Layer 8 of a small transformer language model trained on English Wikipedia (14 layers, counted from 0, width 96). Numbers have three digits each and are written without spaces.
A neuron's activation on a vector x is ReLU(gate . x) times (in . x), where the dot is the dot product.
The model reads these tokens: " divided" " into" " three" " group" "s:" " Tr" "in" "itar" "ian" "/" "Ch" "rist" "ological" ";" " G" "n" "ost" "ic" ";" " and" " other" " her" "es" "ies." "\n" "\n" "===" " Tr" "in" "itar" "ian" "/"

The vector x that enters this layer's MLP at each token. A number n stands for (n - 500) times 0.0062.
0 " divided": 359454977476472368347585661343494359656414560387592704586668539582516439677566644505513600432692695571459405552455258585418509591446288565592523532620460522527592557487348432520484510461349752500395608638535512721421621513404509439601458443655446433310832554461480284492392337481634412557
1 " into": 476501935532468464353605697349467374618451640384717620508658584524433403661599615500579518436580672524489466570412348552452464613419163586595570526594421459578601562504290458514497510459251733495462554663567494685437594516328484388600385406610549501373788534491481294468396287452649452610
2 " three": 655572511295563573447575616411501483487510407615559307765620502490509445504504520405460534684586666584569496312469498427429511422493263548508505647420584377374678684617112226652460560463610737471430477555309567792480518437615378538667423580556549696433552618333382383592399410376504387467
3 " group": 478565535275430451620437489323512460393414408684574478672653275604464467577597572296394576427651682541596639482527488639696551500483331614358547655503611156313494530491473290576508311501523647282649459311229438740543505346660466408579535435403561631452534485483410412673394386465642454554
4 "s:": 605455809588546552391559683304456438486492490460662453429633573411450423644638521520525496351509619620515385583309395454661363484366075505515368561649528434583702517568245317514429442501324715553381445600391576616394577392461512402619386435467574395529659662452550368491328344498632462441
5 " Tr": 498629454318587527387533372492618539625589517509556511590632468534318575449360454401458325207535321620367736496547469632430535529370365436326545637504556429334675660464415304600441439563406490204567539459646444435325429222610349499436424556494443445474631584512564434457482586143395653597
6 "in": 547530514353591583643553359386513501396453491453483563624888423435324410436353513358333406315457425356520746355699359509475588626400395533571407399460480543632408452725594593526323537395246446707617420702587552380481755408594460443667363304527372362502363595469373443389441590557389505552
7 "itar": 482524449453574292616640315466448553599536539497367503661537609636591393720396548471406435555527590578515807421817438441587655506422267488393423531416637357467545514550420421355510343241336604536470406536405414468601556262693444367449411383344468545494641424598681617521603618371366639541
8 "ian": 554616522486557523662428462578555657590379295364401395616709594411524327537449481502553453551648606556417636405709456614657557428378197597397406625527601511549559611458437475437324307533358532407491443668423594507729410292699523410481305435419339707450718508508600473483419441301560641296
9 "/": 415349257468486547581389739618475569571504459257467465610563356314483519629565516530487484247633492540350624494442582451618460588422278492395452591330426441516449379415479323627471093419537494591726486499550603639664493267543400361357384426454462675525594530402690404455296507358617470587
10 "Ch": 509496411451468607373366468498323428469520448433598424575433380306258589622547651571640375395587383605528764318555474710553551513448331369267652628202499368514540504657513374539400390549568519415632469365510440430412701323481388325451543539540453468460618490547631338427599586171384601443
11 "rist": 543436534492429503784424324588381375433377533386518402430582531418444563391544495525530528476643534543561776493770395583556519590428290412335599593391595468510609351705515715587469401484443579716460436517366653424618608361370502359429504373463452492561677450661564391259539403258253647377
12 "ological": 516584536529628593490472495586497568756413470398494384528669533438456464554499453395584533396650551631588613486730322690641635369552251514431364753583552587550636555550448623430444405443520492403565485539605573518669566374765521406572362335433333784664756458590517466327430518318401555267
13 ";": 481437476395600464633567655532364471501463379349519373419684569189341427652506549419572508466517658541651429583351433548780499495420169629454332671486596291632652422503424301609455333391487589530519437472392670624535378304467473579621321586461409552729637702454634462486317522430494497518
14 " G": 590466265273496495445531556346469418388491399494543547535448542427326536731471638473528379414574289622341648549424608634379618727315223383572605678464436314230737363622562514381507339499658547441491411383500434352344534403626328513431479465473573515527611595532541553428451481245575526581
15 "n": 549594543397649609387436313257509475377559378572583445378669312386432581568509595534413549398573186549328457341581603520512499550391327403646538502543544572371575354641720442575524531430538691385376667693643508260326503439410521383400320412472363534406381551582422517437265787332448507432
16 "ost": 439393529485564560498570206514447410576483534594538536517470328531361532522481562486345371485551339667449707335628528281466509581623293395476574578414454312420554389475453447608428611310480810540525509531314312408260433486783610368411543326570509501442458327765438472586505699353426625288
17 "ic": 604589553541695587722471375462562616734475499434531400526628436379450315583421479520476355434439469657538685415700529686585534400435143507576259653605524486494584619430413559565470461425473568482550442534313534515639483441668556469601375257519394705542679555468363559478454490360530621167
18 ";": 458433390391659454617600601519362434591479339378512435406626604220391375679465592477565482481471603607616521576430509568689454432428195651528371668409650328623651470417526245593483357318480588548470413421342620575529351246614435563617354622433327614645681715473609569488307497430505514428
19 " and": 560544403356513355488545685494467388552515455626452447396628667199384381601760566415411585566445594582456588346292528586644433607405091588489592821389401408609595498588498262486633478505449626502520496580520557592414532454697427395415466559527302516536623471567533536558342566375573530365
20 " other": 628693239401395459573542453466359494489503488716494384671719600429399401617653516459340448589587501690559490377409294555500643426589309635379511781525585385478706651622409274418543470472440608459501525703390528619469402551482471641443486494528402711522745373611397374609271569407465431293
21 " her": 541560326384409540513489513570715547432427466589588297750699483373599532555417569474456421429416516568455624388399494550682488475572493787398795619511397496303533654384407334627498518554492580581472267345733534525547656360826439381703339317567387501586575504537469459515304439350593349665
22 "es": 485523424368471514745492322432585335513459379801375477476617486478591402591487657577216436495423708515604686326541361567532555374399632378555489621512642277522495467551492518535526513392698572769517316469418619535761660505632642685610512234474476470483452516522478511524339453674694444687
23 "ies.": 424413795638494462421438618353576302616508634378589574463626609401445435655487596466595527391590719535461518639331257558592334633437108339466515564603418337565686483439248456444555484533346709590329545565359486456506682420490421510605332492461618560405740531542563406379404489457587467474
24 "\n": 389429861595498415323535693367471316645428650414635623518495627508517445695552580475700549368633767500415507605359301556491493630478178438539578518617467437538664487499309487503487471485293707539372609665534544431499624425433433441679390521629571486305739495514520358380395346411607495572
25 "\n": 453524728614407576411494602385617461422602616338511500488473539577365404591550441577644458349701882415465507655320427599447500682485113397565654458583521300506656478520223545548630470520390705479421551496411434313495553409602425419617379481629476447403593459409574324490392382464600518506
26 "===": 545585622492430470536565651398655499374548624218392452480595562634450410505431607591589400224588691397490486344299576365459398598404336638534423544581495327415619529471358390566498429787704598541347408429310256643464525354634442530706278519394474692554558455344451385463388499327469355393
27 " Tr": 598771546410497555395523384438626513622556444518661495588657298487345523442287466463545265199607442561455776490463449695429567500377396488322527498509583522240650566418447384579526450530469431317541494435646425530476477276464378541430427600496389422542595583406498348497515511114263538566
28 "in": 606609625402571614615527317345552461486388505437518581654899395428315455437355510384349351311494509337541784402615319544462630592386404509620451357415500632605428442678531603500409547399269431775602383681606551456450756391584454464648365371539348319555352578448348427494471505549398439545
29 "itar": 476632498569497353619700257405424513543461483484414433663553597657618412705381587488444426529620650490536823439737401490555725556401257470428457510415639471365544494461328514361588305243388510641464391511443356596632596249703441433362413439351483482510603410559602565575651559422367510541
30 "ian": 560723589636439616628523438500482594563293230350491341579710596535561338523465503512615415540757667490441683501617418626519661436364233544441459616560556658461519585363316588453468315506434428501539432616461494649742439304742512575373320504450366624468640476471480377556515400340524529256
31 "/": 434384330522414608622416707613470522578496425240481474591565325330537550602560519575517448274635516503372677499419587483601519599434304486455461572306440524457439355390400392621541097401587423671727480465567557682698521279534404392309391452478445648544612512387624346443347496348604420586

Each question shows the input weights of one neuron of the MLP. A number n stands for (n - 500) times 0.00085.

n119 gate: 656542585433458355585661619307525411394453592649519316678512764426617497483553468669543421732429527310626642526488595345514378567543405673372542584437365634605563341772362549523386447520633576509486427613598606698448577580390549430389683497409534692615395491745466527590559363546562278594
n119 in: 642562597314435586555318530408403527420482466446496485495475485637471457444420492692532309646645762690495219463462654742352402376648509574426361564541433725621611390520544389363607482707497511477422603559511622657255613466420541847475318541328506436518452439710332577552604431530422479399
Its two highest activations, in order, are on tokens 20 " other", 2 " three"

n56 gate: 531373410511413451424506409524428715488611597503355501267402594538492611385282598586445772401488558621475368534337402371412563260479541574488555407378482419584473368621330605615489659451599538686399464482573494719705273538535586559630510646461646586450521694397502380233644628375531389488
n56 in: 488323516530614422359461277325618653672557465699395369488408590607458491374247566378368543551588753520492630449556526506698338503711613526426519377502328375547567349513328484675526476519562324729383512526640504547527524474538619441533498722503634602448416601445413524599302746370562300472
Its three highest activations, in order, are on tokens 2 " three", 26 "===", 22 "es"

n43 gate: 633399606493618364552497471455364594555515448567474545471449430461625441500477602546476557555496501533391457599455528691592482408528547636589239638615525629535411499551411579646504283527583664447423352474405505439553575424462381463606399433641546537475576486539528516400469572348400506426
n43 in: 542535656718469567418553486529580493488632497412489541410330467274490337549527478492572413418498360370612478640471510638505383544478537524555483509406509555366584700572416466602535500655524608465529511393480547598696576521388526517522472381333641487486653445511476548559616466430366379398
On which token does it fire most? 17 "ic"

n158 gate: 696223355408567459443471439540588664494481583705557494557593422536544553665641368635510641513418627354412420290527528587687629698564528606421509544484441458611448627516561600461354656608398436595606445502504573493332384849360584468587316578452507699273594532555489567615514596346494301642
n158 in: 438346645619706363518491672372268506605540455722632705552584550609526671520684320457456344451325656668548644574403583627701456565330341383382415470640310626440518431507501460453676463619507438391253455552487468502436494302551719525231543457554424552552485528375482521559694471484204477614
On which token does it fire most? 19 " and"

n156 gate: 671418523622522480239535576521454533462591603456556338520775549553573702622635274640485586508471638430401575548548503523462484615529698432299483400635417629325336501315588721360351361590542454714558598276548397586435636571394679466546612559441493572397621540332382741660422496298591569511
n156 in: 488255504536441405686434592490381592293511533408404561655351398359582424476503557389752648483396557349664685387413576468660678673662544349390240612455461471613583561462466346596508606415575591383594476553585560840557464367378562541441377229501613359534489586299639520362645407576495512507
On which token does it fire most, and how strongly? 31 "/", at about 0.43

n145 gate: 466448525463615690575573476527590417448540551478598714376584494463482677439507411649524558434462562536524636525490595624449506532298614656485615501479371488403644315531443325465519390436363475485594339553460398368491441640567477536302598653503540470523646315609558317391588583598445340548
n145 in: 444478491376489512497467616393481492451549468392518513494466496557385479565403742502580395407416493496529445513446630663554532655526431618490570579434488495690662643579499796418561617568343615491391404387602566603555497598474516545483508684515517579444637692561475563559447548474564368424
On which token does it fire most? 14 " G"

n231 gate: 475330567520458482454607514452412321285520653403511611629445535469708597652573483559573589477345430545521763369640409364406609518591509424549746567486431518591649356219589705420553572629547610514636468484625524579570379590395531375564535746624457399440525397464533201220521262645622587430
n231 in: 427609516563447564418292567439645419563387551330462362673553593513608543361462497516734598473587530443490694693603490682494637499665366426364409778595683607358657547550559576371491521642492608574515585759580489568389357530472427515583572715529635588408351439223431351675531447651547559376
Its three highest activations, in order, are on tokens 24 "\n", 0 " divided", 1 " into"

n144 gate: 559482605619563317474471491340677419507510439341550329496486501435488346450698521550584669653623598580700584475477528366356777451587536571584688485314553601657480534527661294362405566428468550406473670516527692478631534467574595436551571518468473294680615531217298472636432480526401364663
n144 in: 590514427519383263470437579496370497482298669581432472516687377533547495324516586553595433500529573562525593696561523431395431132543348403412213461427625676559480536513484542467404503619547512360452637522622479631368495394496400649608421630590470662550425499347299485472632188450606442297
Its two highest activations, in order, are on tokens 2 " three", 0 " divided"

n236 gate: 656390646457447405422571553351394286592407577487349475503346318446485545283462453555618619455550526514364432600399671556367465613578480646449493584436545528574598424538454381576543543466643426557609494502684561325558528637587441572801603724516634705268460546553409445474304633584318642531
n236 in: 394534440413425462561429484528460567638580282634403611479392507433482554445390390507747292810582503417510439436486336515512448407413545596729558426269347353447632726595665601457300428429390491529459608612416485345485462597493498693490475517359368555402519734714624281677433509300468456416
On which token does it fire most? 2 " three"

n209 gate: 378739392637489503646406597563291414450525611472632453706212538456742591279503687580594538409431558525487494585525455457619428642594530476433608463591529625478673517516569605398470453524355549423540534430616451556548492624417455508366587826567332549812425506489428525521567632661277533663
n209 in: 540628539387622447415535588397354349702646415454655543588515488618418447371267652562505761286377641612519645348401655484755354533555524477503488555583435545651512714448391661511613514575427596752516522313561436547718482615517421624649741549613553463718271600657664500468550465477436320688
On which token does it fire most? 27 " Tr"

n180 gate: 516709479577640673470680485397391366468444529540592376759374557460318512459634348640471514718521439423482656673582435610519524611391703552401567467611682564476331475498516625459562546702259646562552497664472443329580314549347428252399559731660588372581458390533471481580530565628590490729
n180 in: 646484460507402443544585544610464358451693359587190489561506337383395210582753586552241521518475514382513563679356346692484424594597427536427608556223651385457433408320375619360266349747463632277433657520545437451489538628667427347290339505289459345544810566736352518563462539505550556505
On which token does it fire most? 25 "\n"

n36 gate: 517552523402562478505738602564291400385521717621356408416316481469526412323536474573653457616500568601671471524492495483422368756494344570688505372457465603455557355551447376467614602610536525204438516316532648426701405574480347505322592513376476473586528586312386499507530433543625493612
n36 in: 437347568597447778544469645480560471394490507535397705337610633580417533267585192691607596239746271305519634632529525358531401410374451515532598806255549617436482567428642626337670461512523641564563552571398411495614528360557601586617378432477487462699458578381348617524550346544297551611
On which token does it fire most? 25 "\n"

n31 gate: 587461482395302510482705556509473513375620467605575424428459428428532456523386439505489543414367659550512625709439542703360621348524467437432407400496452382517546696604785446417478345543395560488487394508408474345538529599430500682556540397708513345540358489329545394583465472434391568353
n31 in: 526406416230461470425451551461701485495473620504562485619540348484358382558734544397489487569437502518466534467459535403338290520441590696550415502423533366492542523471423573715560388473321376613696500554467385431584613512585601539518426460367466616506603343555489560497514477764396447589
On which token does it fire most? 6 "in"

n160 gate: 440606549352631760565721537514455540562436582506507417461217565540503456481621534347492545531363542412442422629363673708556439640548511427447655384682595688574532192463533518522529510425531636629465459602670401615558290301516575486383479588510588417570414492410477573626611535422638582480
n160 in: 530523508441315566444498504341419417435548576426690457429619502253263522613399434724522719419544438474732527444540679393505458521493622397471525298535599510603386551519554534561535233501422565590354691253504519499496401368521541443494527410618294521376649357553557685494418413511489473466
On which token does it fire most, and how strongly? 25 "\n", at about 0.12

n99 gate: 372291678500603465507584487381331407583307556418565451610451644400521526672515316443517439561605552641445417625343598561533513694457557736470482443532597629651282432652610431401455360479518385339455677412515590656523510538548617748542397511778385451223371480560705711414715603500345516602
n99 in: 624677550617678434413451584515508547389488394755315383307533493374331568520520621561403563452320481432570454469497387557605780359574562389565418565500685379437566708547491390463490495447539497569278633439512567539353566617429571264535586551606609783705601715212283497406370578500598462564
Its two highest activations, in order, are on tokens 13 ";", 18 ";"

n211 gate: 614365680590471294510680576238430436482449580503444588433669526567434561623537479405602489539660565483380629459393397382378519698705372596415583414340558501616429614644437399487240515484281563793409551567507599271636551589462331560460636348620488511512521555495471436414537527641522461600
n211 in: 409461680603547576373654290286389223494400490475542472562534723502564486531513598394484544589611623682328719588578686374274447431578474548449539476387352606564652578389601401480633558544386663551448513618504688471364773476600548393515531425624646389402691619545565524474584579500481484487
On which token does it fire most? 24 "\n"

n243 gate: 565494436569517503579488535466503413603641594388491355611582538375554433471555409343507546503587529486467465627668400594552540505445549581501491439601587572346609492494557477439488398614481536602520465641576460445572476333451611527480379276340382521545582414427649494354598409398335551508
n243 in: 649361502702517526515566544397538414460523586515255361540557468403536501494535455397550664543615528515452321602566464460430702656609460496459283480652462558467498463448390583496569444710467352664510363583548626507575510467558537551495310244409522551564605469399547538397505367531363644612
On which token does it fire most, and how strongly? 12 "ological", at about 2.3

n108 gate: 596665621564361592390413383425469551484428399558335442494377607449567360605351588549534302698348554458531554514397398503461467616394444474276726511606470516490587457598579347283485457208384304494449501597550536343515530485507580508300564340461556566435540462498382589530776405634444579300
n108 in: 299558410776551617549595613530492530500379522431659610677389773547285539452457544502500465540422329532456508543566376711545571499337516380703527447551522665274484588599553408448545471465455428588320439608605494566504545376445551461736412533524713544443324331478499403468520655475444459592
On which token does it fire most? 29 "itar"

n113 gate: 541370384488559548446598518528496451458483474599622631626533375499686344557513469549429592512465414544541387469418178555462453752301445549547430426508496529448452367352378412561584535602583410595479462388418584752592607679507307451341327567488553366513479465409461591626529654500558481542
n113 in: 509547563606634385309634452591556403347504439702610458540514575497526677535536389538570440500476502355497601456374302346422673555473431439433486536358698393433465410424540313425471532617469618458546308532412447472490691567434486425372562476602557567498477618292641634461461385330528599598
On which token does it fire most, and how strongly? 2 " three", at about 0.54

n162 gate: 454578770462345512659553380558624524586513632359261269474470550591675504590434428597526516563363494487698469508439550567417669503582409521501380570420512512628522252480366340573542274471394369427378416425562492517470416688412696591572514405565516344370611676344190599601611527467465435504
n162 in: 872340618375494467536527392554396496310486460377270471544708356635407412430571616579579523473330454300749517577477417546591315392412519418571592639441597748483633723435453490439518529379413636513568664479436316592449441585381366514559590510474264362266576572542649551446592633656635586486
Its three highest activations, in order, are on tokens 0 " divided", 1 " into", 4 "s:"

n196 gate: 451305433677533562627551279530646572501539456379656380538400441306690477509448605437335550709450439444620493402459340514516557491679358632503586566366428532491542472320485538493312410397563418330390727569613488506539420488669389653547575638753656522496575567440618545386526637286557558409
n196 in: 351443691523462563467366416665652410504603514507422584454332540601516411190464644238418517436457389588647542612345567669482555606472558442615652663483733502278623560299418542412327487519473428574338601592402612521586718604448486421341317547367353304468478529359381571391398305489563654446
On which token does it fire most? 5 " Tr"

n212 gate: 469535528752376543460429329582571532677428626520541504579371351424445571474344478502729360610362440498315511478611580597447641434456488539389510363517479535717379515603439547426654421433486339430355591510663449434363432459438621488468318474588397470657661586335678431588496493522568462368
n212 in: 545479495535440583426684293729569507548653721627654551588513547461536574425518508500562403529382489559471517435630475368583520440498536291301431343432451447734321438676454502588620410511590292517530652565523469568410554419368440395457401572390543509578609498418457298591470478325368447533
Its three highest activations, in order, are on tokens 27 " Tr", 10 "Ch", 5 " Tr"

n233 gate: 568557609541541477556433592382402563337441497473591514490474477549399696410543536536425475633537544664638586537448396599509437652638428566251528490358337366483465506346586575340532472478600456605344518484515564367638545584476406477442726438568355515468491553361713581776551397376662633460
n233 in: 610514717511717567488480421440314535274508585379407534671488412403369796536531630512478449634571343611510531571539637581446330491505608373385463577394438480570563629531576665416615416448378599456737439420437598496724458441461475468398553495613421485565524485462430537611576315409652646500
On which token does it fire most? 10 "Ch"

n70 gate: 381491603822299363321662465652524446479491493469352376588560499336428567477358485534495449420541486627399458331546593470592393531583576521539588534556682494420423541499531777540430544105607583445512661447472563546472510476495550643373362510271516646283389492512386571588663460363673458550
n70 in: 504592550530371585582647451448686654481598483398535464438403370550550450538456368318445609567504463441519481501462649525502460511465444443464538528588788372528703253552578377553596389500427467537619439341420399609378598589533363509435680621378568577420323302656580494529290596578546659457
Its three highest activations, in order, are on tokens 16 "ost", 29 "itar", 15 "n"

n239 gate: 744492649584341566389414502418515470590510500622472634458634677492588785405611483630493422590540549640493569497480421568640482596687670395522406403372269528747437672576383571360461618358444566464541530492434475546512582592432555519730525560711518497455488573518648630546516503367493536346
n239 in: 808442333470383439453582553677432486426416543362446401777646526551447696501639555539583382441542540495586555486398673520403498484402546408605258531586636608683493490492583371508351360664548428451502456552549305619484547548540546449372701449459525576307482514647576268555517639335433279587
On which token does it fire most? 10 "Ch"

n153 gate: 312536629624618568513637709475566490653466516626560405432431628625571367448653474548434578532656669462390394602391301470536410572401444398631645328591503750580556410507391634480495496411447482527414498557585528649414516524405498479534506523432546525355643519523441555524512522428395684577
n153 in: 315373513656406496571570547374582719530300528608680615434494563551597498715425361630641391259516656560545542277395455499297524551610436460626642402538423593587488662565499627443332549622471449553538389331458556484353594360362532630563415495616609626352582543586478433457358470545512269468
On which token does it fire most? 24 "\n"

n195 gate: 652312447625435559508469629569300483554489488482494390564514330574538554576511569534583212614480513479349441646708806642432285737441471395123717638691386399526426370406490653439562371682298523550217547615649384515521460636358477581539649622602437549585382346565450606586546354426565599490
n195 in: 375541448577495549510424455540441287538462412688543474474469466437579358503466515424431686472332591507290402703692749432541586854473585520227424386651462445565455479509579437514395381495503540505332331472536642753594637463241422652700622592819492519594577705386673576513683438448426580467
On which token does it fire most, and how strongly? 11 "rist", at about 0.25

n219 gate: 577444503481627543520360331586546325479561523595462547469440497552599417507513626455355427614416450552396535617615389518542580371354619384582622525431509456454462630401385294533468441395414596597468469451408406578388417410606414547552433555404290507485481509521806566541508478399663478512
n219 in: 559441443604520429371524480444298475731431582443482632646320595612506294495542343678440433532408445476525621719553460524396538505385367522467388527475523554484507614337396480412533733338507565382428539508537273477443462439632482525442441616473570500524516485481637450761473463405665488618
Its two highest activations, in order, are on tokens 7 "itar", 29 "itar"

n18 gate: 405400732583395516682486502488338435574591506699532733699526466705583470300524533531446626591510389496499529352426694558420418475329598647401535450601429534533757480527552539588391533480392368680420506501513676671606394536460423724512602315434676420477467443468495462663306516424471312530
n18 in: 602655385494430491665534710502207517426510374606315761586507636724396552608523571532546570396530785505457598347631432662304647279440451351522574386497511551437475464430547506569262597558346276372378516585588575510436489553578518564380254486506507525534486443642525426649446539393431472522
On which token does it fire most? 22 "es"

n220 gate: 448660575609474673422489480410617415435634565418562425443451484602441714352589313415516480421534436336442557608540563541380675588532508468566575624663309592512345473574474474501510455530513488687425645304520491978477549446385418515556468492432575763575376419346363667499418521734559568497
n220 in: 387476579505439508498514428618395633315698435672515345312675558399517560361410508555579447444503372408550494625570453233321285567490530475362413524403505610368594602559661222445464322370362450590480383612459428619545528500545317541626468489321648323165508289440534529541537413458356552469
Its three highest activations, in order, are on tokens 26 "===", 28 "in", 2 " three"

n191 gate: 469331373305428519576705309382559687554412514625501493624355673584418510619564651684471309625572610597578584483409559467560688586478493738479682442449522580572582554510580609541440726523484457675389508524557608390357621518410542644478594558538687292330600339594603282576586535367582440619
n191 in: 403561224396467531645312523508579612500564487483483662440441546560398428581285374345659515684439502655448466482395654630488440514532501221467583553436491559667785696483637587359325618473447490496457601545636367403498604344440592285635561232558562395668569633428659557328632400523476197449
Its two highest activations, in order, are on tokens 14 " G", 10 "Ch"

n198 gate: 530381527611364321575355363454378582607506611472351405538611461390353549502515518468438603645259695481447568397519435617615385507609460455539487410478480583427397517584389551382714420629308654539382377487343430519472356512582545736344295714447698644601644536574750586440607546366443463643
n198 in: 590583598477434593490629628523604496565457335452613481538442545457724482529413614619468450573566653432480567530581354657382670507443719475582491553594487582511647533219664655455465420433517413450499442555433683434508624486587387475364474484317197454632452409338500424656485256511489468603
On which token does it fire most? 29 "itar"

n147 gate: 396642424639475613519448493375418427676276554617470363506349463556621721546462592551477518576528571315333394540500322657468437496385657686426474592470438247626557466434474555501490410608409450597602545429504485574487430345584557614474749435529490473605446630552416675625588600516539552606
n147 in: 528368435498579437510463440513624535585452501638341403604607540553580599586611571583581359321541670631541489341602364580328363537608496451680522641586420547578610408441614504460500598584439700541501387687594556444485399592487497536660687582467702323577464710508458504539662514432635418618
On which token does it fire most, and how strongly? 22 "es", at about 0.94

n185 gate: 533513367441593579293528492513565434368514504504436573633307777261366412372464451478544506493329567588413308601498336502401386634415552497401521569315391430563465405512561517456461478558484387523423429483433619471507556598395473482567619462394530391574622340469609503494493490667500462465
n185 in: 687746537443403442532603454475484430425582486526500594270552183437516374517434484538486399445480652491576759327523503469490427431353481465517376412268445331369427617460565508536598611649434400417492585613430537426525368393679504429494563480583555623488642436495568642502534541527537493464
Its three highest activations, in order, are on tokens 19 " and", 10 "Ch", 14 " G"

n150 gate: 442596584298404584367526715372612546499551441562553475584324722549365692320433550369718500543448535484408275570367547414502487596487527591436546444452715490448486323294636594463429591548458454607609360619483340476561432547519521493391447424538550482507563343403449500545360556638454515384
n150 in: 580532564472409435460447653531385486269605452547533476420472443621698279624512641539397557598606611509569688509478484538584402589492305487519446468496446502672436431544634538499578506427478450544564684468750432668426522484567607367587545519497502578500485566526465661541440355363502457738
Its three highest activations, in order, are on tokens 25 "\n", 24 "\n", 26 "==="

n87 gate: 295688397676543480474621516411555512559360398660403649536528405541367506455406559511598467486530413447628401414380555608397656547514607401513541463522315514442397447485493565677279521373276436412537543509698354408661544437427322401573528470482520446560552505502499494502730590430699505595
n87 in: 719488486529483442633543607569366512499370436489398516561372564609418503706540538553617611206507493312488683534468500518221332500417523527510619473498371644467460391542607417700456655592473417391437294585559446438459449362769317542496570277406498497494561385448562458482710484644466507489
Its two highest activations, in order, are on tokens 6 "in", 28 "in"

n5 gate: 368541373465456499412549615502384504381348531441482734437310469579591523418444390449491383541500625523622300413660498285588338426483546670532417661627362479570405667511550639516400589609404609236354576450718435588580364533322417359530382374258512402398503568420523514477656421532541470644
n5 in: 619379542340505358581426371355590530420495312347629328642761492549538401488599744340495572560470465617410408594328497602472517576450633503526550534281559675561580391404570361236685564633535520594759329398444470659278450587541769451563537633362625448519559538345349416516604605492443543339
Its two highest activations, in order, are on tokens 0 " divided", 26 "==="

n161 gate: 470688578339440293388534420437538538531647507523587442364646532574514534584600625527587491555497344489486518514515548503680583488479559500577322394300384402552524513572436418583583381462556711561528496574580469460591461553447366661307538538527430614576475586604493630618482402570555363521
n161 in: 457485542560521495497402380450555494592493415473454578550513493583420511456559437335453474421537304440508579504593354494483599646506398450371373430491383448498536465594367558387465410628581363586521540598422509472575602624485387391532324356282478607523464575551625523586583512522542376457
On which token does it fire most? 29 "itar"

n176 gate: 427451445646254322566325386282448509322492642548469606213605320567507579460356470560443609475437562507261470531488316515609491561441600362370442403529555528653308594386313655506393507511465599424398379402528620499644414624542533448608557432406611470611520389518507529390553607232670300578
n176 in: 402553608372422640602475450586411392702426399373559621598293347628539566626517425482437516527527532597358460399372602652686474578653680485402574165501514515652592530587559616472468494587582682329705414513201690428707498315629669579571462515541406480628526477428578501576348551398331617541
Its two highest activations, in order, are on tokens 22 "es", 11 "rist"

n105 gate: 661614535671389490551518698556539597610521663333664346480556526445457455453524406626534458574579414446548333552529416574360320518639487382343499570538436458633609354468621430300444599414515370494675447715294363552545586633670552449394436604541555525528732372541588506348554313644558393579
n105 in: 492609438548485391528594464552567348538455606604630662571561449418519459330615411445516558570522456336405484581398481448401405536497433294585746745438747521504532374314576663579611507629381519582495464327305612518654441490617556392476363514513584580610573406516513253578545408457455381410
Its two highest activations, in order, are on tokens 23 "ies.", 25 "\n"